Layer 2 of a small transformer language model trained on English Wikipedia (12 layers, counted from 0, width 96).
A neuron's activation on a vector x is GELU(gate . x + bias) times (in . x + bias), where the dot is the dot product.
The model reads these tokens: "," " the" "n" " the" " on" "ly" " h" "ot" "el" " b" "et" "w"

The vector x that enters this layer's MLP at each token. A number n stands for (n - 128) times 0.019.
0 ",": 152, 133, 113, 117, 94, 101, 128, 128, 118, 121, 96, 116, 119, 100, 130, 108, 56, 118, 61, 132, 138, 158, 185, 120, 131, 114, 142, 134, 168, 146, 170, 137, 159, 103, 116, 135, 157, 118, 131, 125, 71, 119, 94, 152, 162, 152, 129, 95, 137, 123, 163, 165, 164, 128, 154, 144, 106, 133, 196, 111, 71, 125, 57, 128, 171, 120, 160, 96, 138, 101, 85, 58, 176, 159, 108, 147, 122, 163, 167, 136, 117, 155, 130, 150, 109, 122, 115, 143, 123, 126, 173, 98, 147, 121, 101, 178
1 " the": 126, 154, 123, 126, 142, 75, 137, 133, 117, 109, 129, 109, 100, 88, 114, 102, 74, 116, 72, 149, 163, 141, 185, 124, 154, 114, 110, 136, 128, 127, 129, 107, 149, 131, 138, 126, 152, 125, 139, 111, 135, 119, 126, 135, 110, 141, 107, 124, 115, 150, 136, 154, 185, 103, 130, 142, 78, 151, 188, 91, 53, 105, 61, 157, 197, 110, 189, 113, 163, 86, 111, 60, 152, 153, 128, 136, 143, 138, 194, 119, 114, 158, 110, 186, 134, 93, 87, 141, 137, 124, 167, 140, 131, 114, 132, 171
2 "n": 114, 128, 116, 61, 142, 115, 123, 144, 81, 109, 125, 147, 81, 38, 129, 129, 114, 136, 112, 139, 192, 211, 152, 110, 169, 127, 137, 120, 165, 165, 92, 125, 160, 150, 162, 114, 152, 115, 163, 146, 104, 148, 120, 115, 124, 138, 105, 115, 163, 125, 156, 188, 175, 97, 130, 136, 52, 123, 134, 127, 110, 111, 115, 102, 154, 96, 152, 112, 140, 77, 104, 82, 196, 142, 70, 168, 142, 111, 137, 130, 120, 178, 124, 121, 98, 121, 131, 114, 136, 148, 117, 114, 118, 119, 116, 111
3 " the": 123, 155, 123, 125, 141, 75, 135, 136, 116, 107, 127, 109, 101, 86, 114, 102, 73, 115, 73, 149, 163, 139, 186, 125, 155, 119, 112, 138, 130, 128, 129, 107, 149, 132, 138, 125, 153, 125, 139, 114, 134, 118, 126, 136, 109, 139, 107, 124, 116, 150, 137, 152, 184, 105, 130, 141, 78, 152, 190, 89, 53, 107, 61, 157, 198, 110, 189, 113, 163, 87, 114, 62, 156, 153, 129, 135, 146, 138, 192, 119, 118, 156, 109, 184, 133, 92, 85, 142, 138, 123, 167, 140, 131, 116, 134, 172
4 " on": 134, 146, 108, 153, 122, 64, 146, 149, 136, 130, 90, 132, 140, 43, 115, 102, 56, 129, 124, 142, 133, 159, 162, 119, 112, 148, 147, 101, 162, 145, 93, 104, 138, 125, 153, 156, 126, 112, 141, 127, 120, 143, 148, 129, 119, 179, 150, 123, 147, 174, 155, 187, 197, 108, 144, 125, 112, 119, 155, 80, 60, 83, 95, 90, 180, 105, 194, 118, 143, 93, 94, 97, 169, 127, 98, 128, 134, 136, 169, 152, 153, 181, 155, 138, 98, 106, 176, 121, 168, 118, 116, 165, 104, 145, 139, 143
5 "ly": 70, 146, 118, 53, 142, 106, 115, 158, 93, 171, 131, 100, 107, 74, 103, 112, 61, 133, 109, 137, 149, 165, 212, 135, 103, 133, 137, 133, 166, 162, 156, 150, 165, 157, 162, 125, 168, 142, 129, 163, 134, 123, 126, 152, 74, 171, 96, 131, 138, 111, 127, 133, 154, 76, 129, 100, 90, 124, 188, 122, 94, 88, 87, 91, 130, 82, 150, 134, 92, 127, 118, 114, 163, 142, 132, 112, 93, 150, 104, 124, 124, 138, 153, 153, 109, 57, 116, 166, 139, 157, 107, 132, 118, 108, 112, 147
6 " h": 127, 152, 145, 115, 115, 76, 139, 140, 106, 104, 109, 90, 129, 82, 142, 96, 90, 110, 105, 146, 148, 197, 200, 129, 163, 127, 102, 142, 153, 161, 148, 118, 125, 114, 167, 117, 176, 116, 138, 128, 95, 115, 133, 140, 139, 195, 112, 134, 143, 112, 179, 101, 145, 164, 115, 91, 123, 169, 161, 69, 59, 114, 98, 143, 136, 70, 129, 105, 120, 65, 149, 103, 146, 121, 98, 126, 118, 109, 139, 149, 133, 175, 118, 162, 124, 108, 125, 176, 177, 91, 110, 155, 184, 137, 146, 154
7 "ot": 123, 143, 130, 119, 116, 100, 128, 132, 149, 157, 110, 132, 136, 47, 137, 124, 102, 151, 140, 177, 123, 144, 220, 108, 134, 125, 114, 120, 121, 144, 112, 179, 191, 108, 127, 126, 113, 136, 117, 169, 114, 131, 140, 127, 82, 131, 74, 125, 145, 117, 107, 158, 168, 138, 126, 99, 122, 149, 201, 121, 107, 91, 138, 65, 160, 111, 174, 130, 151, 115, 116, 80, 215, 147, 96, 120, 97, 127, 180, 156, 162, 185, 139, 158, 86, 80, 136, 125, 177, 157, 134, 135, 162, 113, 135, 99
8 "el": 102, 113, 126, 119, 122, 45, 93, 167, 75, 119, 152, 71, 125, 67, 128, 142, 56, 111, 99, 138, 153, 182, 147, 125, 132, 119, 140, 177, 153, 149, 75, 117, 152, 89, 138, 135, 165, 125, 131, 146, 111, 128, 68, 136, 102, 152, 126, 87, 151, 112, 136, 125, 157, 144, 108, 78, 99, 136, 139, 157, 103, 114, 113, 122, 179, 126, 90, 108, 182, 98, 119, 45, 145, 134, 106, 97, 133, 138, 120, 141, 99, 159, 129, 146, 100, 124, 97, 174, 150, 138, 143, 153, 145, 96, 105, 149
9 " b": 109, 138, 133, 128, 121, 77, 165, 119, 80, 113, 96, 111, 107, 125, 108, 128, 100, 148, 133, 109, 146, 163, 184, 126, 158, 137, 124, 107, 160, 156, 127, 132, 148, 113, 134, 105, 139, 114, 132, 107, 128, 128, 114, 122, 136, 166, 133, 123, 151, 122, 153, 144, 193, 107, 126, 79, 111, 174, 164, 81, 44, 94, 85, 126, 165, 113, 135, 69, 170, 77, 135, 122, 182, 139, 123, 157, 129, 102, 105, 156, 178, 155, 161, 139, 81, 98, 129, 122, 136, 104, 129, 217, 143, 155, 154, 184
10 "et": 139, 127, 133, 120, 158, 79, 136, 167, 96, 113, 118, 87, 108, 83, 147, 158, 73, 123, 135, 170, 187, 169, 141, 108, 134, 133, 116, 125, 136, 181, 108, 131, 153, 84, 143, 114, 153, 117, 103, 145, 137, 117, 75, 77, 90, 151, 107, 133, 108, 106, 90, 112, 151, 150, 140, 88, 127, 136, 177, 117, 122, 111, 148, 69, 163, 104, 186, 131, 103, 97, 105, 83, 190, 124, 99, 181, 130, 158, 183, 138, 195, 180, 124, 133, 77, 122, 137, 166, 156, 118, 113, 132, 130, 118, 135, 143
11 "w": 95, 105, 153, 107, 135, 122, 140, 161, 123, 148, 106, 113, 65, 84, 133, 140, 66, 144, 92, 151, 130, 188, 250, 113, 128, 110, 81, 113, 176, 135, 111, 150, 148, 173, 167, 127, 134, 144, 143, 147, 142, 141, 89, 137, 134, 169, 79, 171, 159, 115, 109, 137, 144, 81, 137, 78, 104, 166, 142, 78, 102, 100, 138, 93, 141, 130, 148, 122, 137, 90, 113, 108, 166, 122, 135, 117, 111, 148, 149, 141, 87, 156, 143, 121, 88, 93, 130, 111, 123, 108, 142, 177, 128, 142, 101, 148

Each question shows the input weights of one neuron of the MLP. A number n stands for (n - 128) times 0.014.

n38 gate (bias -0.270): 113, 115, 119, 166, 120, 120, 122, 146, 104, 136, 126, 129, 143, 158, 118, 134, 141, 106, 117, 148, 137, 120, 98, 160, 136, 160, 154, 119, 134, 77, 129, 114, 121, 126, 120, 132, 128, 138, 128, 141, 118, 121, 121, 128, 121, 134, 146, 145, 113, 150, 133, 106, 109, 125, 131, 168, 135, 139, 124, 123, 161, 129, 129, 149, 99, 148, 138, 134, 104, 119, 140, 136, 121, 136, 117, 144, 118, 120, 121, 128, 124, 137, 155, 133, 138, 129, 128, 111, 115, 104, 135, 112, 106, 147, 129, 127
n38 in (bias -0.266): 173, 125, 143, 104, 145, 142, 133, 74, 170, 114, 156, 124, 102, 137, 154, 110, 144, 156, 119, 82, 95, 138, 150, 107, 100, 67, 110, 90, 96, 170, 121, 134, 109, 116, 138, 108, 119, 128, 94, 115, 149, 145, 141, 127, 145, 103, 106, 112, 133, 119, 127, 181, 150, 120, 127, 98, 125, 113, 99, 151, 106, 125, 125, 115, 161, 118, 99, 136, 155, 140, 107, 126, 92, 132, 124, 94, 132, 124, 104, 154, 142, 109, 96, 123, 140, 128, 144, 148, 115, 160, 127, 133, 146, 112, 145, 101
On which token does it fire most, and how strongly? 4 " on", at about 0.03

n113 gate (bias -0.111): 118, 140, 127, 171, 143, 101, 115, 103, 137, 127, 123, 145, 116, 127, 153, 151, 129, 85, 138, 156, 96, 131, 146, 172, 123, 147, 164, 116, 135, 171, 137, 164, 120, 104, 142, 149, 102, 108, 112, 146, 131, 123, 119, 129, 124, 126, 110, 114, 126, 86, 129, 139, 141, 154, 136, 147, 142, 116, 125, 85, 152, 174, 113, 135, 116, 152, 122, 170, 162, 120, 144, 118, 132, 133, 151, 133, 123, 102, 101, 120, 121, 87, 130, 106, 151, 134, 112, 156, 141, 112, 148, 119, 150, 121, 109, 142
n113 in (bias 0.007): 109, 161, 116, 132, 116, 129, 141, 144, 119, 100, 77, 103, 126, 88, 129, 137, 114, 158, 187, 133, 103, 144, 84, 108, 130, 172, 146, 138, 121, 78, 130, 105, 148, 122, 108, 130, 119, 124, 127, 138, 117, 136, 127, 120, 165, 108, 127, 140, 126, 114, 141, 137, 94, 111, 135, 144, 155, 129, 126, 161, 119, 166, 90, 109, 112, 124, 119, 121, 135, 157, 123, 114, 125, 112, 112, 149, 145, 122, 114, 96, 108, 132, 140, 139, 138, 110, 112, 134, 131, 113, 116, 157, 140, 133, 147, 121
On which token does it fire most, and how strongly? 11 "w", at about 0.25

n86 gate (bias -0.090): 108, 124, 130, 118, 138, 126, 129, 126, 117, 128, 121, 138, 139, 131, 131, 162, 135, 149, 140, 130, 132, 109, 120, 155, 110, 132, 140, 111, 126, 127, 136, 130, 116, 120, 117, 134, 137, 126, 134, 135, 126, 130, 131, 139, 130, 120, 128, 143, 127, 140, 133, 125, 132, 126, 142, 143, 140, 120, 117, 129, 140, 124, 115, 134, 100, 134, 130, 137, 127, 128, 129, 130, 133, 142, 134, 142, 122, 131, 152, 122, 130, 132, 144, 123, 121, 144, 122, 128, 120, 139, 128, 117, 144, 132, 130, 151
n86 in (bias -0.034): 140, 96, 110, 130, 129, 121, 109, 88, 101, 117, 158, 134, 131, 107, 103, 84, 78, 108, 131, 103, 101, 172, 169, 136, 120, 151, 161, 149, 91, 132, 98, 123, 180, 108, 135, 85, 112, 132, 114, 129, 113, 124, 114, 131, 149, 95, 147, 141, 88, 105, 151, 168, 134, 104, 135, 99, 140, 168, 106, 150, 143, 191, 145, 139, 155, 130, 154, 146, 96, 151, 159, 130, 104, 122, 147, 133, 160, 89, 124, 110, 124, 157, 104, 127, 144, 86, 139, 120, 91, 110, 175, 141, 116, 116, 90, 115
Its two highest activations, in order, are on tokens 10 "et", 4 " on"

n173 gate (bias -0.161): 106, 107, 135, 137, 142, 159, 115, 99, 140, 134, 133, 137, 126, 148, 128, 132, 138, 129, 140, 112, 94, 130, 134, 114, 126, 112, 118, 125, 127, 134, 134, 92, 117, 120, 125, 112, 159, 118, 105, 104, 142, 143, 131, 125, 121, 140, 99, 121, 128, 136, 92, 139, 143, 156, 137, 99, 114, 116, 95, 138, 113, 158, 136, 151, 139, 121, 103, 136, 115, 114, 76, 127, 144, 127, 119, 127, 121, 112, 141, 146, 128, 152, 124, 120, 139, 120, 143, 129, 123, 130, 115, 135, 136, 135, 123, 163
n173 in (bias -0.041): 117, 143, 114, 119, 154, 100, 132, 122, 121, 126, 129, 137, 110, 122, 164, 149, 112, 112, 132, 157, 114, 114, 112, 95, 104, 131, 131, 133, 135, 124, 132, 119, 111, 155, 145, 142, 106, 83, 145, 138, 108, 148, 199, 146, 141, 117, 115, 108, 99, 153, 120, 109, 149, 108, 127, 145, 152, 119, 90, 148, 147, 106, 101, 163, 113, 122, 123, 150, 131, 158, 126, 135, 169, 128, 135, 153, 127, 153, 157, 148, 101, 146, 131, 133, 119, 120, 147, 137, 131, 102, 112, 140, 171, 126, 151, 141
On which token does it fire most, and how strongly? 8 "el", at about 0.2

n30 gate (bias -0.169): 119, 144, 120, 127, 150, 151, 138, 108, 143, 137, 107, 144, 123, 127, 117, 121, 128, 115, 112, 123, 108, 123, 114, 122, 140, 106, 95, 101, 133, 141, 122, 101, 93, 112, 146, 112, 114, 119, 115, 124, 151, 145, 157, 120, 121, 120, 125, 141, 92, 111, 84, 148, 153, 138, 138, 117, 146, 118, 100, 150, 147, 145, 110, 152, 108, 115, 89, 114, 137, 124, 101, 106, 127, 103, 112, 139, 106, 133, 127, 156, 97, 125, 127, 146, 133, 132, 139, 138, 91, 110, 114, 125, 142, 134, 121, 134
n30 in (bias -0.010): 161, 96, 152, 148, 142, 141, 115, 114, 133, 142, 148, 131, 126, 132, 112, 123, 167, 154, 115, 115, 122, 165, 122, 164, 115, 139, 121, 80, 112, 168, 178, 121, 136, 72, 70, 109, 107, 117, 141, 120, 117, 149, 114, 198, 101, 149, 117, 168, 134, 147, 160, 164, 102, 136, 121, 157, 89, 101, 139, 136, 137, 116, 126, 73, 136, 103, 167, 100, 138, 109, 152, 122, 151, 148, 118, 83, 151, 79, 153, 126, 133, 148, 108, 117, 129, 134, 101, 135, 144, 152, 150, 131, 110, 131, 96, 123
On which token does it fire most? 11 "w"

n208 gate (bias -0.235): 151, 63, 108, 151, 124, 110, 130, 135, 159, 161, 166, 130, 106, 133, 146, 152, 140, 106, 106, 94, 111, 137, 123, 108, 123, 158, 125, 132, 116, 135, 143, 120, 111, 161, 89, 130, 121, 136, 138, 119, 69, 84, 141, 177, 132, 135, 147, 132, 93, 154, 122, 125, 97, 161, 121, 207, 163, 121, 127, 123, 105, 161, 149, 153, 116, 124, 171, 68, 137, 186, 179, 98, 133, 137, 116, 122, 139, 129, 116, 95, 141, 97, 139, 125, 149, 142, 102, 160, 151, 147, 144, 112, 151, 143, 103, 120
n208 in (bias -0.042): 103, 78, 136, 121, 114, 130, 108, 141, 131, 129, 133, 141, 126, 107, 127, 135, 135, 130, 119, 128, 158, 123, 100, 124, 114, 161, 140, 123, 145, 140, 145, 134, 111, 165, 89, 129, 125, 122, 141, 138, 58, 80, 144, 168, 115, 154, 117, 144, 101, 133, 121, 144, 110, 144, 155, 205, 163, 96, 118, 108, 113, 154, 147, 113, 129, 115, 154, 72, 148, 137, 193, 111, 156, 134, 122, 127, 140, 109, 121, 115, 146, 108, 144, 136, 143, 137, 86, 167, 153, 160, 146, 116, 131, 164, 92, 116
On which token does it fire most? 0 ","

n191 gate (bias -0.093): 137, 124, 142, 129, 92, 127, 142, 108, 140, 131, 116, 156, 144, 124, 139, 130, 121, 107, 141, 147, 115, 132, 127, 148, 88, 140, 124, 136, 161, 146, 160, 108, 100, 130, 144, 133, 111, 106, 110, 89, 123, 135, 150, 154, 110, 153, 162, 161, 118, 112, 115, 126, 106, 160, 157, 112, 89, 149, 142, 107, 133, 137, 132, 136, 125, 140, 127, 123, 101, 155, 129, 128, 128, 116, 142, 133, 142, 134, 116, 97, 136, 90, 149, 131, 96, 131, 112, 113, 139, 133, 113, 116, 131, 115, 148, 111
n191 in (bias -0.075): 133, 88, 131, 136, 111, 143, 153, 113, 134, 132, 133, 82, 160, 110, 94, 151, 134, 141, 140, 125, 136, 104, 134, 145, 148, 124, 135, 108, 88, 123, 118, 117, 118, 140, 126, 139, 109, 137, 126, 141, 101, 131, 106, 129, 109, 138, 132, 149, 155, 171, 161, 121, 125, 130, 147, 193, 124, 159, 115, 108, 128, 145, 99, 108, 103, 120, 174, 132, 129, 127, 149, 121, 151, 140, 121, 126, 108, 129, 110, 126, 121, 142, 148, 111, 132, 106, 121, 138, 136, 123, 104, 111, 97, 151, 84, 130
On which token does it fire most? 10 "et"

n104 gate (bias -0.195): 93, 123, 137, 145, 132, 125, 130, 137, 136, 158, 125, 120, 122, 146, 121, 138, 132, 126, 129, 131, 136, 85, 118, 161, 95, 153, 155, 115, 167, 123, 158, 122, 126, 103, 103, 118, 119, 136, 127, 115, 108, 137, 115, 137, 111, 114, 115, 155, 117, 132, 162, 126, 114, 129, 131, 150, 115, 127, 130, 125, 136, 126, 141, 138, 115, 135, 142, 156, 116, 153, 147, 120, 142, 125, 131, 128, 134, 61, 119, 140, 141, 113, 153, 100, 131, 160, 113, 138, 118, 111, 129, 115, 139, 141, 128, 108
n104 in (bias -0.286): 213, 152, 112, 110, 139, 135, 120, 79, 154, 100, 146, 146, 131, 118, 138, 91, 133, 138, 125, 109, 103, 164, 133, 79, 114, 40, 78, 137, 21, 124, 86, 138, 143, 121, 150, 116, 125, 118, 103, 107, 191, 122, 165, 68, 153, 135, 146, 69, 94, 143, 41, 162, 134, 131, 138, 117, 148, 112, 74, 155, 145, 125, 92, 140, 113, 133, 45, 99, 147, 112, 85, 139, 83, 139, 128, 109, 105, 229, 133, 128, 150, 161, 89, 143, 132, 115, 128, 139, 89, 159, 127, 136, 97, 87, 111, 123
Its two highest activations, in order, are on tokens 5 "ly", 9 " b"

n145 gate (bias -0.079): 128, 110, 150, 134, 172, 116, 122, 109, 134, 117, 138, 145, 143, 135, 98, 125, 145, 127, 117, 100, 113, 130, 127, 120, 114, 116, 122, 119, 122, 121, 139, 122, 129, 130, 142, 141, 115, 144, 143, 151, 121, 97, 121, 121, 100, 143, 165, 115, 154, 122, 115, 131, 136, 131, 106, 107, 142, 163, 119, 136, 140, 139, 114, 162, 121, 130, 154, 123, 99, 149, 127, 116, 127, 121, 120, 123, 100, 130, 108, 126, 112, 130, 147, 140, 144, 149, 135, 125, 111, 135, 127, 135, 116, 141, 169, 161
n145 in (bias 0.013): 125, 112, 150, 109, 140, 131, 105, 143, 131, 117, 95, 127, 117, 133, 102, 101, 121, 129, 145, 133, 116, 121, 127, 126, 94, 113, 103, 121, 103, 142, 130, 122, 139, 124, 126, 120, 153, 96, 124, 119, 151, 140, 159, 123, 149, 123, 116, 114, 115, 132, 100, 136, 125, 118, 140, 99, 138, 110, 105, 120, 137, 125, 120, 145, 123, 146, 94, 121, 159, 116, 111, 118, 164, 160, 131, 150, 131, 131, 143, 160, 124, 139, 119, 129, 163, 129, 144, 131, 121, 120, 144, 134, 146, 107, 125, 118
On which token does it fire most, and how strongly? 5 "ly", at about 0.1

n239 gate (bias -0.022): 134, 97, 132, 142, 139, 120, 125, 115, 144, 142, 124, 150, 144, 115, 146, 137, 107, 103, 152, 114, 114, 139, 127, 112, 147, 118, 128, 123, 88, 134, 112, 137, 134, 141, 128, 117, 128, 126, 110, 135, 136, 104, 149, 137, 158, 119, 138, 126, 104, 136, 140, 136, 124, 124, 116, 117, 136, 115, 134, 137, 140, 175, 122, 99, 141, 145, 97, 122, 105, 135, 152, 147, 121, 134, 135, 101, 128, 112, 103, 113, 147, 104, 135, 111, 140, 139, 110, 99, 115, 132, 154, 120, 135, 126, 125, 139
n239 in (bias -0.231): 147, 137, 126, 132, 123, 139, 115, 108, 128, 113, 144, 113, 107, 177, 105, 134, 153, 145, 108, 139, 113, 106, 113, 151, 84, 140, 134, 116, 149, 103, 140, 93, 89, 101, 119, 114, 119, 132, 138, 110, 120, 154, 106, 125, 102, 136, 129, 131, 149, 116, 93, 127, 133, 149, 157, 145, 108, 134, 89, 120, 132, 84, 131, 176, 90, 88, 156, 137, 162, 152, 108, 113, 117, 112, 104, 136, 138, 137, 154, 136, 95, 133, 121, 143, 129, 141, 157, 154, 127, 114, 107, 132, 112, 143, 126, 118
Its two highest activations, in order, are on tokens 7 "ot", 8 "el"